Layer 5 of a small transformer language model trained on English Wikipedia (8 layers, counted from 0, width 128).
A neuron adds its activation times its output weights to the MLP's output. To switch it off is to set its activation to zero at one token and run the rest of the model.
A neuron's activation on a vector x is ReLU(weights . x + bias), where the dot is the dot product.

Input weights of the MLP neurons that the questions are about. A number n stands for (n - 128) times 0.014.
n22 (bias -0.153): 118, 161, 129, 161, 125, 77, 130, 139, 133, 93, 150, 158, 74, 140, 129, 130, 117, 180, 104, 132, 114, 116, 205, 136, 144, 155, 154, 103, 128, 157, 155, 135, 164, 100, 139, 126, 138, 126, 147, 146, 103, 97, 122, 52, 96, 77, 161, 95, 135, 120, 102, 95, 84, 153, 112, 42, 113, 106, 143, 149, 124, 126, 150, 133, 121, 141, 95, 126, 130, 123, 95, 133, 123, 107, 114, 127, 44, 185, 142, 129, 145, 161, 76, 164, 159, 179, 121, 109, 151, 137, 108, 79, 121, 118, 153, 150, 85, 157, 103, 106, 137, 135, 130, 105, 144, 118, 104, 117, 165, 135, 125, 104, 117, 102, 96, 98, 135, 142, 130, 139, 164, 139, 111, 114, 86, 139, 156, 113
n236 (bias -0.156): 111, 38, 123, 120, 149, 162, 117, 186, 129, 100, 110, 140, 69, 166, 112, 168, 129, 102, 112, 136, 87, 196, 122, 111, 124, 198, 160, 143, 152, 153, 184, 114, 159, 139, 158, 68, 152, 168, 150, 94, 131, 209, 135, 161, 162, 114, 111, 84, 92, 162, 110, 131, 92, 123, 95, 95, 133, 118, 150, 169, 167, 147, 218, 74, 111, 142, 133, 129, 127, 120, 138, 180, 151, 111, 123, 105, 117, 144, 142, 108, 142, 168, 109, 178, 163, 147, 174, 127, 181, 137, 190, 127, 154, 156, 152, 142, 137, 164, 112, 218, 99, 111, 194, 72, 97, 106, 35, 164, 111, 159, 176, 84, 92, 113, 155, 156, 166, 124, 108, 52, 141, 164, 123, 134, 107, 127, 153, 98
n410 (bias -0.117): 138, 133, 145, 135, 125, 84, 74, 135, 120, 154, 102, 153, 149, 144, 132, 112, 106, 177, 168, 108, 144, 166, 71, 80, 119, 123, 105, 139, 123, 95, 128, 90, 186, 140, 47, 93, 115, 141, 105, 132, 146, 231, 137, 123, 115, 178, 119, 124, 98, 104, 83, 127, 165, 134, 155, 172, 179, 158, 162, 137, 102, 132, 166, 104, 77, 117, 158, 109, 145, 137, 122, 50, 129, 104, 170, 116, 131, 81, 40, 125, 120, 94, 124, 110, 155, 111, 64, 99, 149, 162, 76, 151, 152, 76, 90, 108, 126, 141, 132, 156, 91, 110, 155, 118, 116, 187, 128, 154, 135, 131, 151, 128, 140, 149, 118, 133, 150, 147, 161, 124, 169, 141, 130, 103, 142, 107, 133, 150
n444 (bias -0.167): 90, 115, 112, 197, 121, 163, 132, 121, 78, 197, 121, 112, 144, 115, 142, 128, 94, 90, 82, 156, 76, 69, 126, 88, 102, 149, 167, 144, 151, 90, 106, 129, 156, 125, 145, 129, 140, 109, 91, 101, 135, 245, 92, 135, 124, 195, 79, 69, 120, 90, 171, 109, 113, 149, 209, 128, 164, 168, 70, 108, 154, 145, 174, 126, 129, 103, 132, 161, 135, 132, 92, 153, 151, 100, 151, 123, 148, 98, 230, 102, 172, 172, 175, 138, 221, 109, 137, 124, 94, 96, 145, 123, 132, 200, 83, 87, 120, 120, 92, 98, 116, 105, 108, 150, 130, 194, 136, 162, 138, 129, 96, 197, 124, 112, 136, 64, 133, 119, 168, 157, 150, 129, 190, 121, 150, 84, 101, 134
n470 (bias -0.238): 93, 95, 152, 137, 138, 147, 105, 151, 74, 87, 148, 120, 134, 142, 154, 166, 114, 143, 160, 120, 135, 201, 124, 124, 177, 103, 158, 161, 107, 146, 181, 126, 165, 96, 96, 130, 152, 79, 115, 81, 192, 110, 135, 115, 132, 106, 140, 151, 157, 124, 88, 134, 93, 166, 133, 146, 137, 133, 138, 191, 100, 122, 145, 199, 136, 161, 131, 96, 58, 134, 155, 59, 146, 124, 135, 141, 145, 128, 189, 100, 139, 136, 171, 161, 124, 124, 63, 148, 155, 118, 81, 45, 117, 146, 143, 103, 142, 134, 58, 156, 164, 118, 51, 148, 116, 191, 148, 103, 134, 116, 144, 71, 195, 148, 113, 112, 80, 141, 141, 131, 136, 175, 84, 105, 160, 116, 90, 132

Output weights of the MLP neurons that the questions are about. A number n stands for (n - 128) times 0.01.
n22: 133, 131, 124, 173, 130, 69, 142, 121, 142, 128, 171, 112, 82, 143, 177, 114, 175, 164, 112, 135, 141, 95, 167, 110, 131, 118, 86, 139, 184, 154, 150, 131, 110, 121, 114, 116, 165, 154, 151, 92, 108, 96, 124, 132, 99, 114, 120, 124, 101, 221, 192, 95, 76, 154, 99, 124, 105, 121, 105, 125, 150, 121, 141, 139, 116, 185, 132, 153, 139, 125, 107, 183, 94, 121, 83, 140, 106, 194, 142, 147, 94, 147, 121, 151, 57, 131, 175, 140, 105, 124, 129, 81, 123, 160, 171, 148, 135, 135, 95, 87, 94, 152, 96, 74, 166, 114, 138, 159, 161, 154, 75, 142, 127, 107, 176, 94, 101, 138, 155, 129, 93, 151, 159, 171, 149, 133, 149, 82
n236: 160, 84, 145, 132, 81, 125, 40, 128, 161, 143, 161, 150, 73, 151, 96, 84, 124, 170, 117, 138, 70, 124, 72, 102, 125, 155, 141, 105, 159, 188, 105, 108, 92, 117, 165, 122, 84, 170, 201, 182, 118, 129, 74, 100, 103, 202, 40, 156, 27, 140, 95, 130, 125, 130, 135, 150, 88, 135, 166, 152, 82, 88, 129, 114, 124, 120, 151, 115, 156, 196, 204, 141, 162, 137, 123, 57, 119, 102, 119, 230, 127, 166, 160, 114, 123, 5, 145, 158, 107, 123, 177, 163, 117, 164, 154, 112, 128, 122, 108, 151, 86, 188, 141, 154, 149, 134, 80, 185, 187, 151, 122, 148, 132, 134, 131, 118, 165, 202, 72, 93, 121, 85, 156, 134, 116, 73, 133, 134
n410: 135, 124, 157, 131, 118, 112, 164, 137, 133, 93, 133, 147, 116, 130, 54, 109, 157, 72, 83, 190, 115, 98, 131, 125, 132, 157, 133, 141, 195, 149, 151, 115, 150, 63, 127, 131, 115, 96, 99, 177, 78, 97, 231, 135, 131, 59, 199, 172, 184, 109, 159, 103, 129, 176, 122, 73, 15, 99, 132, 81, 122, 106, 90, 188, 140, 148, 103, 83, 173, 96, 107, 178, 81, 93, 130, 145, 116, 194, 119, 139, 146, 113, 93, 104, 92, 155, 98, 144, 86, 147, 85, 158, 82, 126, 140, 155, 135, 109, 139, 140, 166, 159, 85, 92, 97, 147, 139, 146, 93, 136, 130, 146, 89, 79, 166, 118, 118, 139, 151, 155, 112, 125, 59, 153, 128, 129, 145, 135
n444: 67, 123, 131, 115, 79, 145, 96, 142, 210, 190, 152, 137, 137, 139, 142, 76, 77, 135, 110, 161, 105, 148, 175, 165, 85, 162, 63, 155, 173, 155, 147, 145, 92, 132, 98, 129, 114, 110, 174, 140, 169, 99, 142, 103, 50, 27, 166, 94, 185, 216, 161, 167, 97, 79, 102, 22, 62, 119, 154, 84, 98, 149, 102, 106, 118, 148, 117, 185, 158, 184, 163, 186, 109, 37, 168, 144, 96, 197, 109, 205, 168, 155, 157, 85, 100, 100, 176, 99, 88, 137, 148, 130, 94, 158, 111, 125, 74, 99, 89, 88, 138, 150, 116, 81, 135, 130, 136, 158, 215, 187, 126, 52, 122, 123, 66, 108, 79, 139, 127, 113, 152, 87, 126, 121, 178, 169, 150, 134
n470: 108, 118, 112, 111, 137, 109, 132, 143, 98, 139, 105, 159, 143, 176, 140, 187, 140, 176, 111, 116, 188, 149, 125, 86, 202, 165, 130, 163, 154, 135, 144, 94, 132, 125, 109, 141, 67, 128, 69, 165, 131, 163, 91, 141, 127, 161, 125, 146, 96, 76, 106, 93, 177, 90, 136, 151, 101, 209, 154, 111, 125, 92, 146, 109, 97, 101, 114, 141, 101, 157, 93, 123, 184, 194, 113, 151, 193, 89, 114, 127, 73, 137, 124, 163, 176, 122, 158, 122, 156, 96, 72, 126, 108, 151, 121, 156, 134, 126, 127, 111, 149, 145, 146, 151, 147, 150, 69, 87, 114, 95, 153, 129, 87, 173, 111, 110, 136, 55, 128, 140, 146, 70, 148, 64, 85, 111, 140, 177

Each question names a token from some text and the token that comes next. It shows the vector x that enters the MLP there. A number n stands for (n - 128) times 0.06.

Then comes g, the gradient of the next token's log-probability with respect to the MLP's output, scaled to length 1. A neuron's effect is roughly proportional to its activation times (output weights . g). A number n stands for (n - 128) times 0.0029.

" they", then " saw"
x: 85, 99, 110, 150, 141, 164, 117, 131, 112, 151, 111, 118, 113, 154, 87, 114, 130, 156, 128, 123, 131, 125, 134, 85, 139, 104, 127, 137, 126, 144, 124, 123, 119, 159, 127, 164, 114, 147, 80, 120, 85, 130, 105, 130, 144, 143, 140, 153, 153, 126, 114, 130, 127, 118, 126, 162, 124, 115, 138, 138, 99, 63, 127, 108, 142, 102, 146, 156, 126, 150, 149, 118, 154, 125, 87, 170, 137, 80, 113, 98, 130, 163, 163, 139, 109, 116, 125, 120, 155, 127, 154, 131, 122, 124, 160, 142, 107, 138, 137, 138, 113, 129, 98, 128, 158, 107, 127, 106, 147, 127, 119, 142, 117, 128, 76, 104, 132, 106, 146, 153, 155, 117, 128, 88, 159, 130, 147, 141
g: 102, 154, 192, 144, 138, 121, 75, 116, 138, 93, 122, 158, 174, 111, 135, 118, 99, 91, 152, 157, 102, 184, 139, 161, 169, 120, 118, 134, 118, 126, 104, 148, 130, 153, 100, 122, 73, 131, 118, 147, 194, 169, 145, 88, 114, 136, 105, 134, 113, 134, 164, 139, 100, 161, 136, 102, 137, 175, 129, 119, 114, 116, 95, 123, 80, 84, 130, 101, 155, 145, 103, 115, 128, 136, 143, 183, 122, 101, 155, 226, 173, 207, 138, 122, 122, 159, 113, 108, 150, 139, 104, 92, 108, 131, 106, 148, 126, 192, 131, 98, 153, 70, 149, 116, 63, 137, 121, 118, 110, 69, 201, 123, 151, 126, 86, 87, 108, 115, 106, 94, 109, 141, 98, 118, 77, 105, 170, 161
Which neuron, switched off, lowers the next token's probability most? n444

"let", then " P"
x: 90, 110, 104, 114, 118, 144, 131, 184, 140, 129, 106, 95, 124, 138, 119, 116, 114, 182, 127, 143, 144, 116, 135, 96, 114, 121, 131, 121, 133, 144, 139, 118, 110, 124, 144, 152, 117, 138, 110, 119, 87, 117, 116, 123, 119, 107, 135, 138, 127, 140, 120, 124, 135, 100, 113, 143, 91, 128, 141, 111, 108, 103, 95, 91, 143, 108, 127, 181, 123, 152, 124, 158, 153, 96, 118, 154, 139, 106, 129, 122, 121, 149, 153, 148, 122, 112, 160, 119, 143, 127, 121, 125, 153, 123, 175, 178, 117, 102, 149, 98, 135, 138, 85, 114, 164, 114, 145, 79, 142, 121, 118, 152, 136, 111, 81, 143, 149, 105, 144, 146, 144, 132, 138, 122, 176, 102, 158, 166
g: 145, 146, 146, 148, 137, 68, 142, 123, 146, 107, 106, 134, 168, 144, 134, 116, 131, 191, 143, 78, 98, 170, 155, 157, 141, 127, 134, 172, 142, 124, 121, 74, 164, 149, 138, 145, 139, 162, 116, 169, 182, 128, 142, 94, 140, 97, 87, 150, 115, 147, 97, 71, 136, 143, 155, 187, 119, 113, 102, 147, 76, 134, 159, 113, 171, 76, 110, 114, 130, 130, 113, 109, 81, 94, 60, 97, 130, 100, 165, 118, 139, 65, 159, 145, 108, 86, 140, 60, 123, 123, 147, 157, 118, 148, 127, 141, 150, 114, 116, 141, 89, 114, 160, 174, 165, 112, 115, 77, 118, 174, 156, 159, 163, 126, 191, 98, 113, 129, 126, 97, 86, 126, 141, 121, 162, 175, 69, 57
Which neuron, switched off, lowers the next token's probability most? n22

"án", then " ("
x: 103, 125, 120, 123, 147, 154, 127, 172, 144, 118, 117, 95, 108, 138, 84, 120, 151, 151, 128, 132, 130, 126, 138, 107, 154, 98, 146, 131, 131, 137, 160, 134, 134, 141, 135, 157, 96, 136, 102, 134, 85, 107, 112, 143, 140, 96, 133, 137, 136, 148, 109, 121, 125, 116, 102, 153, 103, 103, 143, 135, 117, 104, 122, 68, 128, 103, 136, 216, 125, 146, 123, 128, 131, 123, 70, 133, 109, 109, 127, 98, 117, 162, 150, 124, 120, 111, 125, 119, 149, 134, 134, 143, 141, 137, 173, 181, 96, 95, 157, 131, 122, 156, 106, 140, 152, 114, 172, 72, 138, 129, 130, 132, 122, 118, 96, 111, 125, 112, 158, 153, 125, 91, 131, 92, 168, 118, 137, 144
g: 126, 165, 148, 115, 179, 108, 111, 148, 68, 187, 115, 71, 156, 171, 138, 143, 125, 130, 131, 112, 184, 125, 127, 88, 146, 199, 97, 134, 192, 94, 88, 140, 143, 96, 122, 162, 128, 181, 124, 144, 144, 144, 82, 160, 123, 112, 82, 152, 111, 135, 151, 142, 75, 153, 136, 148, 112, 98, 103, 188, 185, 117, 134, 121, 143, 148, 143, 170, 100, 181, 144, 110, 107, 121, 156, 105, 132, 118, 117, 111, 87, 116, 94, 95, 128, 90, 140, 144, 166, 135, 101, 95, 89, 171, 99, 106, 136, 32, 101, 94, 107, 143, 126, 126, 127, 100, 127, 112, 156, 88, 74, 151, 131, 165, 147, 155, 111, 97, 126, 180, 123, 122, 133, 141, 178, 148, 65, 126
Which neuron, switched off, lowers the next token's probability most? n22

" was", then " interest"
x: 133, 131, 119, 136, 152, 140, 118, 136, 148, 133, 121, 132, 105, 148, 89, 140, 153, 144, 152, 119, 131, 111, 127, 81, 118, 110, 130, 131, 134, 145, 138, 115, 123, 148, 158, 147, 103, 129, 93, 141, 70, 142, 123, 144, 130, 122, 128, 139, 120, 133, 116, 124, 112, 97, 103, 183, 133, 118, 130, 142, 133, 72, 130, 105, 134, 83, 128, 148, 124, 132, 128, 138, 164, 119, 92, 136, 140, 109, 127, 107, 107, 187, 164, 122, 99, 86, 127, 117, 172, 128, 117, 141, 131, 132, 172, 144, 114, 129, 148, 117, 95, 136, 115, 141, 154, 119, 138, 99, 138, 133, 119, 125, 101, 114, 58, 127, 146, 118, 120, 118, 144, 115, 167, 123, 141, 117, 142, 146
g: 114, 122, 142, 134, 61, 119, 125, 132, 103, 150, 144, 170, 95, 134, 96, 126, 144, 133, 143, 142, 133, 128, 105, 76, 105, 163, 106, 147, 173, 115, 127, 183, 95, 187, 125, 115, 99, 88, 155, 178, 89, 117, 116, 167, 66, 165, 100, 136, 118, 92, 123, 109, 133, 118, 71, 119, 98, 116, 167, 91, 128, 134, 155, 157, 172, 173, 93, 151, 84, 95, 147, 87, 56, 109, 140, 119, 88, 153, 107, 141, 157, 89, 130, 161, 172, 183, 120, 147, 151, 168, 116, 161, 135, 120, 152, 122, 180, 152, 154, 170, 75, 155, 137, 78, 130, 127, 92, 198, 162, 149, 117, 106, 122, 165, 125, 67, 114, 194, 88, 115, 132, 123, 144, 121, 150, 104, 98, 120
Which neuron, switched off, lowers the next token's probability most? n236

" the", then " sun"
x: 109, 107, 117, 124, 133, 129, 129, 169, 141, 129, 100, 105, 121, 117, 104, 118, 152, 126, 134, 151, 128, 107, 134, 122, 128, 115, 147, 126, 158, 137, 125, 119, 108, 138, 155, 133, 120, 141, 106, 114, 69, 137, 122, 131, 151, 114, 137, 148, 144, 123, 115, 106, 137, 121, 104, 151, 129, 107, 127, 121, 118, 38, 120, 115, 157, 98, 150, 142, 130, 127, 124, 147, 137, 114, 100, 141, 126, 103, 136, 108, 149, 154, 190, 143, 108, 98, 170, 118, 157, 133, 125, 146, 131, 135, 181, 164, 137, 124, 148, 115, 131, 127, 114, 136, 158, 121, 123, 81, 143, 108, 110, 118, 132, 129, 96, 105, 119, 135, 134, 128, 127, 101, 148, 114, 173, 118, 136, 142
g: 130, 119, 197, 123, 145, 141, 155, 137, 106, 105, 160, 100, 146, 148, 147, 84, 129, 111, 151, 131, 62, 102, 106, 120, 102, 187, 69, 99, 116, 127, 96, 83, 132, 115, 62, 185, 99, 125, 120, 140, 94, 136, 145, 102, 151, 117, 112, 128, 141, 153, 210, 167, 96, 89, 127, 147, 130, 167, 54, 87, 147, 97, 94, 98, 74, 158, 122, 116, 156, 98, 120, 97, 176, 96, 118, 122, 170, 195, 125, 167, 155, 179, 137, 157, 174, 109, 116, 63, 122, 153, 148, 89, 123, 176, 148, 78, 117, 132, 166, 109, 140, 132, 159, 121, 145, 122, 150, 149, 105, 133, 147, 128, 175, 178, 114, 143, 114, 137, 86, 123, 138, 155, 96, 98, 123, 124, 142, 146
Which neuron, switched off, lowers the next token's probability most? n444

" and", then " artists"
x: 126, 100, 117, 130, 180, 139, 105, 162, 140, 136, 136, 118, 118, 153, 104, 121, 154, 138, 140, 136, 150, 145, 123, 81, 126, 87, 118, 131, 128, 153, 137, 116, 122, 158, 142, 156, 105, 131, 99, 132, 102, 114, 156, 132, 121, 134, 134, 140, 138, 114, 99, 117, 130, 90, 116, 168, 120, 123, 151, 148, 117, 57, 125, 112, 128, 108, 137, 145, 123, 125, 123, 114, 116, 118, 77, 134, 142, 117, 127, 111, 141, 136, 185, 138, 105, 110, 143, 113, 182, 136, 121, 134, 147, 135, 161, 145, 135, 117, 129, 123, 100, 123, 111, 136, 165, 128, 138, 92, 154, 122, 116, 109, 113, 140, 94, 120, 160, 112, 129, 129, 147, 93, 125, 100, 170, 103, 138, 137
g: 118, 160, 165, 81, 168, 188, 119, 138, 161, 155, 112, 84, 121, 121, 139, 72, 135, 135, 97, 140, 101, 107, 125, 132, 140, 115, 132, 118, 153, 127, 44, 152, 144, 88, 172, 92, 137, 82, 112, 121, 121, 128, 96, 155, 142, 154, 182, 96, 150, 115, 168, 122, 89, 107, 139, 119, 121, 140, 195, 91, 91, 148, 138, 118, 74, 196, 83, 117, 160, 105, 154, 78, 133, 143, 96, 101, 164, 164, 105, 109, 161, 109, 96, 140, 144, 164, 145, 132, 87, 129, 134, 95, 136, 176, 90, 153, 112, 157, 116, 146, 132, 124, 79, 187, 136, 102, 127, 81, 138, 85, 139, 149, 160, 144, 176, 133, 156, 77, 163, 192, 96, 148, 141, 141, 101, 84, 163, 93
Which neuron, switched off, lowers the next token's probability most? n410

"ia", then " Te"
x: 119, 122, 109, 128, 151, 141, 147, 182, 124, 113, 109, 114, 116, 130, 64, 124, 141, 166, 133, 144, 140, 125, 124, 100, 155, 111, 120, 137, 126, 130, 134, 119, 97, 154, 119, 146, 109, 135, 112, 142, 111, 122, 125, 132, 138, 80, 137, 125, 140, 140, 102, 101, 131, 112, 99, 153, 91, 114, 129, 128, 125, 95, 116, 59, 143, 115, 132, 193, 137, 144, 145, 143, 129, 115, 79, 128, 129, 108, 136, 88, 152, 164, 156, 137, 114, 103, 154, 112, 146, 138, 120, 121, 143, 135, 169, 169, 110, 110, 145, 132, 118, 147, 123, 116, 167, 111, 151, 87, 147, 138, 117, 144, 132, 127, 81, 104, 140, 119, 143, 155, 148, 106, 129, 108, 169, 91, 154, 144
g: 65, 153, 189, 126, 136, 104, 157, 147, 160, 88, 58, 121, 155, 120, 195, 100, 126, 111, 109, 141, 74, 183, 126, 157, 119, 165, 145, 155, 164, 123, 102, 77, 108, 93, 199, 139, 153, 175, 132, 129, 110, 139, 78, 140, 152, 97, 109, 136, 126, 138, 110, 101, 126, 124, 104, 199, 127, 89, 92, 150, 122, 160, 121, 117, 174, 115, 96, 163, 183, 106, 126, 117, 78, 85, 106, 103, 159, 115, 166, 156, 124, 95, 154, 129, 86, 108, 133, 46, 117, 84, 193, 150, 130, 137, 112, 113, 136, 81, 117, 124, 131, 168, 149, 169, 110, 137, 160, 139, 126, 176, 83, 121, 134, 127, 127, 146, 124, 139, 153, 102, 98, 99, 138, 145, 102, 178, 122, 117
Which neuron, switched off, lowers the next token's probability most? n22

" acc", then "ord"
x: 112, 116, 122, 130, 138, 148, 137, 177, 159, 126, 145, 119, 122, 121, 90, 111, 143, 114, 164, 147, 147, 123, 108, 85, 107, 123, 101, 143, 147, 129, 129, 119, 128, 152, 145, 192, 98, 102, 72, 136, 90, 145, 120, 105, 146, 139, 133, 151, 140, 139, 102, 126, 107, 99, 110, 153, 107, 120, 157, 134, 116, 91, 112, 72, 130, 114, 144, 155, 120, 121, 124, 135, 135, 115, 108, 154, 145, 102, 134, 104, 138, 150, 140, 91, 120, 88, 148, 135, 142, 138, 121, 161, 148, 104, 162, 131, 101, 106, 150, 127, 116, 149, 135, 126, 179, 105, 165, 96, 121, 104, 131, 134, 101, 125, 100, 113, 135, 122, 129, 129, 150, 131, 133, 111, 148, 124, 164, 164
g: 137, 74, 128, 142, 149, 174, 103, 120, 55, 83, 107, 127, 111, 109, 154, 186, 153, 165, 128, 158, 148, 149, 122, 78, 157, 74, 117, 122, 115, 162, 134, 95, 137, 104, 138, 136, 139, 75, 118, 179, 154, 135, 122, 72, 150, 96, 164, 115, 163, 99, 92, 156, 133, 128, 117, 98, 177, 123, 140, 119, 72, 120, 99, 205, 100, 134, 160, 133, 144, 100, 72, 147, 129, 111, 118, 96, 78, 108, 149, 137, 108, 199, 129, 99, 111, 165, 116, 146, 118, 142, 136, 138, 109, 114, 133, 155, 181, 46, 84, 137, 152, 119, 113, 99, 188, 118, 93, 136, 178, 150, 76, 128, 145, 112, 169, 190, 151, 102, 158, 144, 157, 119, 116, 132, 121, 140, 124, 157
Which neuron, switched off, lowers the next token's probability most? n410

"ness", then " to"
x: 101, 111, 99, 138, 152, 134, 129, 177, 132, 129, 131, 113, 122, 122, 113, 137, 146, 146, 146, 166, 121, 103, 156, 75, 145, 129, 120, 140, 129, 135, 135, 131, 109, 157, 159, 153, 112, 131, 100, 120, 63, 97, 122, 117, 152, 85, 135, 151, 138, 130, 103, 111, 105, 82, 126, 150, 123, 122, 146, 136, 108, 83, 128, 91, 147, 103, 152, 161, 125, 140, 133, 131, 147, 120, 106, 163, 125, 88, 118, 76, 132, 147, 164, 125, 129, 106, 146, 120, 157, 142, 129, 125, 144, 124, 168, 144, 108, 97, 151, 109, 118, 131, 123, 108, 168, 124, 158, 65, 158, 119, 125, 152, 122, 122, 86, 106, 146, 111, 149, 144, 143, 110, 147, 115, 145, 103, 144, 147
g: 129, 136, 97, 122, 43, 67, 78, 85, 140, 156, 168, 176, 127, 151, 176, 145, 143, 180, 99, 123, 188, 158, 139, 153, 174, 117, 104, 183, 128, 138, 192, 152, 120, 126, 120, 129, 147, 98, 151, 105, 110, 143, 115, 137, 119, 110, 126, 87, 167, 143, 130, 110, 125, 78, 143, 108, 162, 156, 123, 144, 137, 121, 97, 68, 118, 148, 145, 82, 157, 154, 162, 137, 124, 138, 57, 188, 146, 101, 188, 165, 114, 113, 170, 146, 82, 123, 107, 126, 129, 100, 111, 96, 127, 113, 121, 161, 142, 87, 106, 92, 99, 149, 131, 125, 86, 71, 81, 142, 188, 156, 117, 91, 119, 88, 139, 78, 101, 144, 134, 100, 119, 143, 165, 173, 128, 134, 139, 144
Which neuron, switched off, lowers the next token's probability most? n22

" and", then " 1992"
x: 118, 111, 115, 117, 148, 143, 115, 146, 145, 109, 115, 131, 137, 153, 94, 111, 141, 145, 118, 161, 140, 150, 119, 72, 154, 92, 140, 130, 143, 131, 154, 124, 123, 114, 135, 167, 120, 117, 112, 136, 119, 114, 138, 145, 121, 115, 111, 149, 147, 118, 107, 99, 119, 99, 120, 186, 123, 142, 138, 141, 111, 87, 133, 113, 114, 90, 152, 163, 132, 150, 144, 124, 138, 131, 91, 141, 123, 119, 109, 112, 128, 154, 188, 141, 111, 107, 134, 108, 174, 130, 119, 129, 132, 111, 161, 146, 116, 135, 134, 107, 112, 135, 92, 128, 140, 103, 168, 69, 141, 121, 131, 107, 121, 127, 90, 122, 153, 105, 148, 121, 138, 125, 121, 109, 161, 122, 143, 158
g: 159, 131, 180, 99, 111, 114, 162, 114, 98, 108, 138, 140, 164, 98, 119, 99, 141, 102, 81, 137, 101, 88, 120, 174, 90, 128, 140, 133, 164, 152, 116, 151, 112, 81, 113, 132, 81, 108, 145, 151, 190, 69, 186, 126, 145, 99, 87, 143, 102, 126, 148, 111, 99, 146, 120, 148, 122, 129, 114, 116, 104, 108, 117, 149, 143, 122, 74, 112, 154, 121, 60, 170, 119, 174, 83, 83, 133, 150, 120, 145, 153, 120, 147, 113, 102, 109, 128, 151, 79, 99, 110, 138, 202, 119, 97, 143, 128, 104, 107, 121, 143, 189, 171, 99, 87, 143, 152, 116, 112, 174, 150, 157, 116, 149, 227, 87, 109, 155, 152, 145, 148, 130, 91, 180, 154, 160, 83, 193
Which neuron, switched off, lowers the next token's probability most? n410

" interest", then "ed"
x: 105, 102, 122, 138, 163, 117, 148, 158, 129, 130, 128, 130, 98, 137, 126, 126, 129, 134, 153, 159, 149, 122, 128, 70, 104, 125, 121, 139, 131, 151, 133, 111, 112, 153, 173, 134, 101, 129, 106, 122, 78, 122, 127, 128, 143, 100, 130, 145, 149, 137, 114, 123, 114, 87, 94, 138, 131, 117, 152, 135, 132, 98, 115, 97, 138, 116, 152, 150, 122, 147, 154, 152, 140, 129, 86, 160, 132, 91, 127, 95, 124, 150, 165, 136, 88, 97, 121, 140, 156, 132, 130, 135, 137, 126, 171, 165, 92, 99, 170, 116, 107, 156, 100, 120, 182, 115, 121, 79, 128, 114, 125, 109, 114, 136, 85, 125, 167, 124, 141, 135, 133, 130, 138, 120, 138, 90, 136, 137
g: 127, 110, 122, 110, 123, 137, 94, 69, 149, 116, 126, 136, 117, 123, 99, 144, 136, 55, 123, 140, 111, 100, 164, 137, 117, 78, 157, 112, 130, 157, 89, 164, 144, 165, 97, 135, 134, 136, 195, 93, 125, 117, 95, 81, 135, 138, 141, 89, 105, 133, 176, 168, 98, 88, 93, 151, 107, 125, 87, 211, 204, 166, 145, 106, 128, 131, 59, 79, 142, 110, 180, 101, 166, 127, 161, 134, 139, 150, 144, 144, 150, 194, 179, 93, 155, 96, 103, 148, 99, 84, 135, 175, 124, 133, 110, 114, 106, 58, 147, 104, 141, 106, 173, 134, 150, 159, 96, 92, 114, 137, 159, 99, 100, 109, 154, 94, 180, 156, 140, 114, 170, 120, 156, 139, 130, 138, 148, 124
Which neuron, switched off, lowers the next token's probability most? n236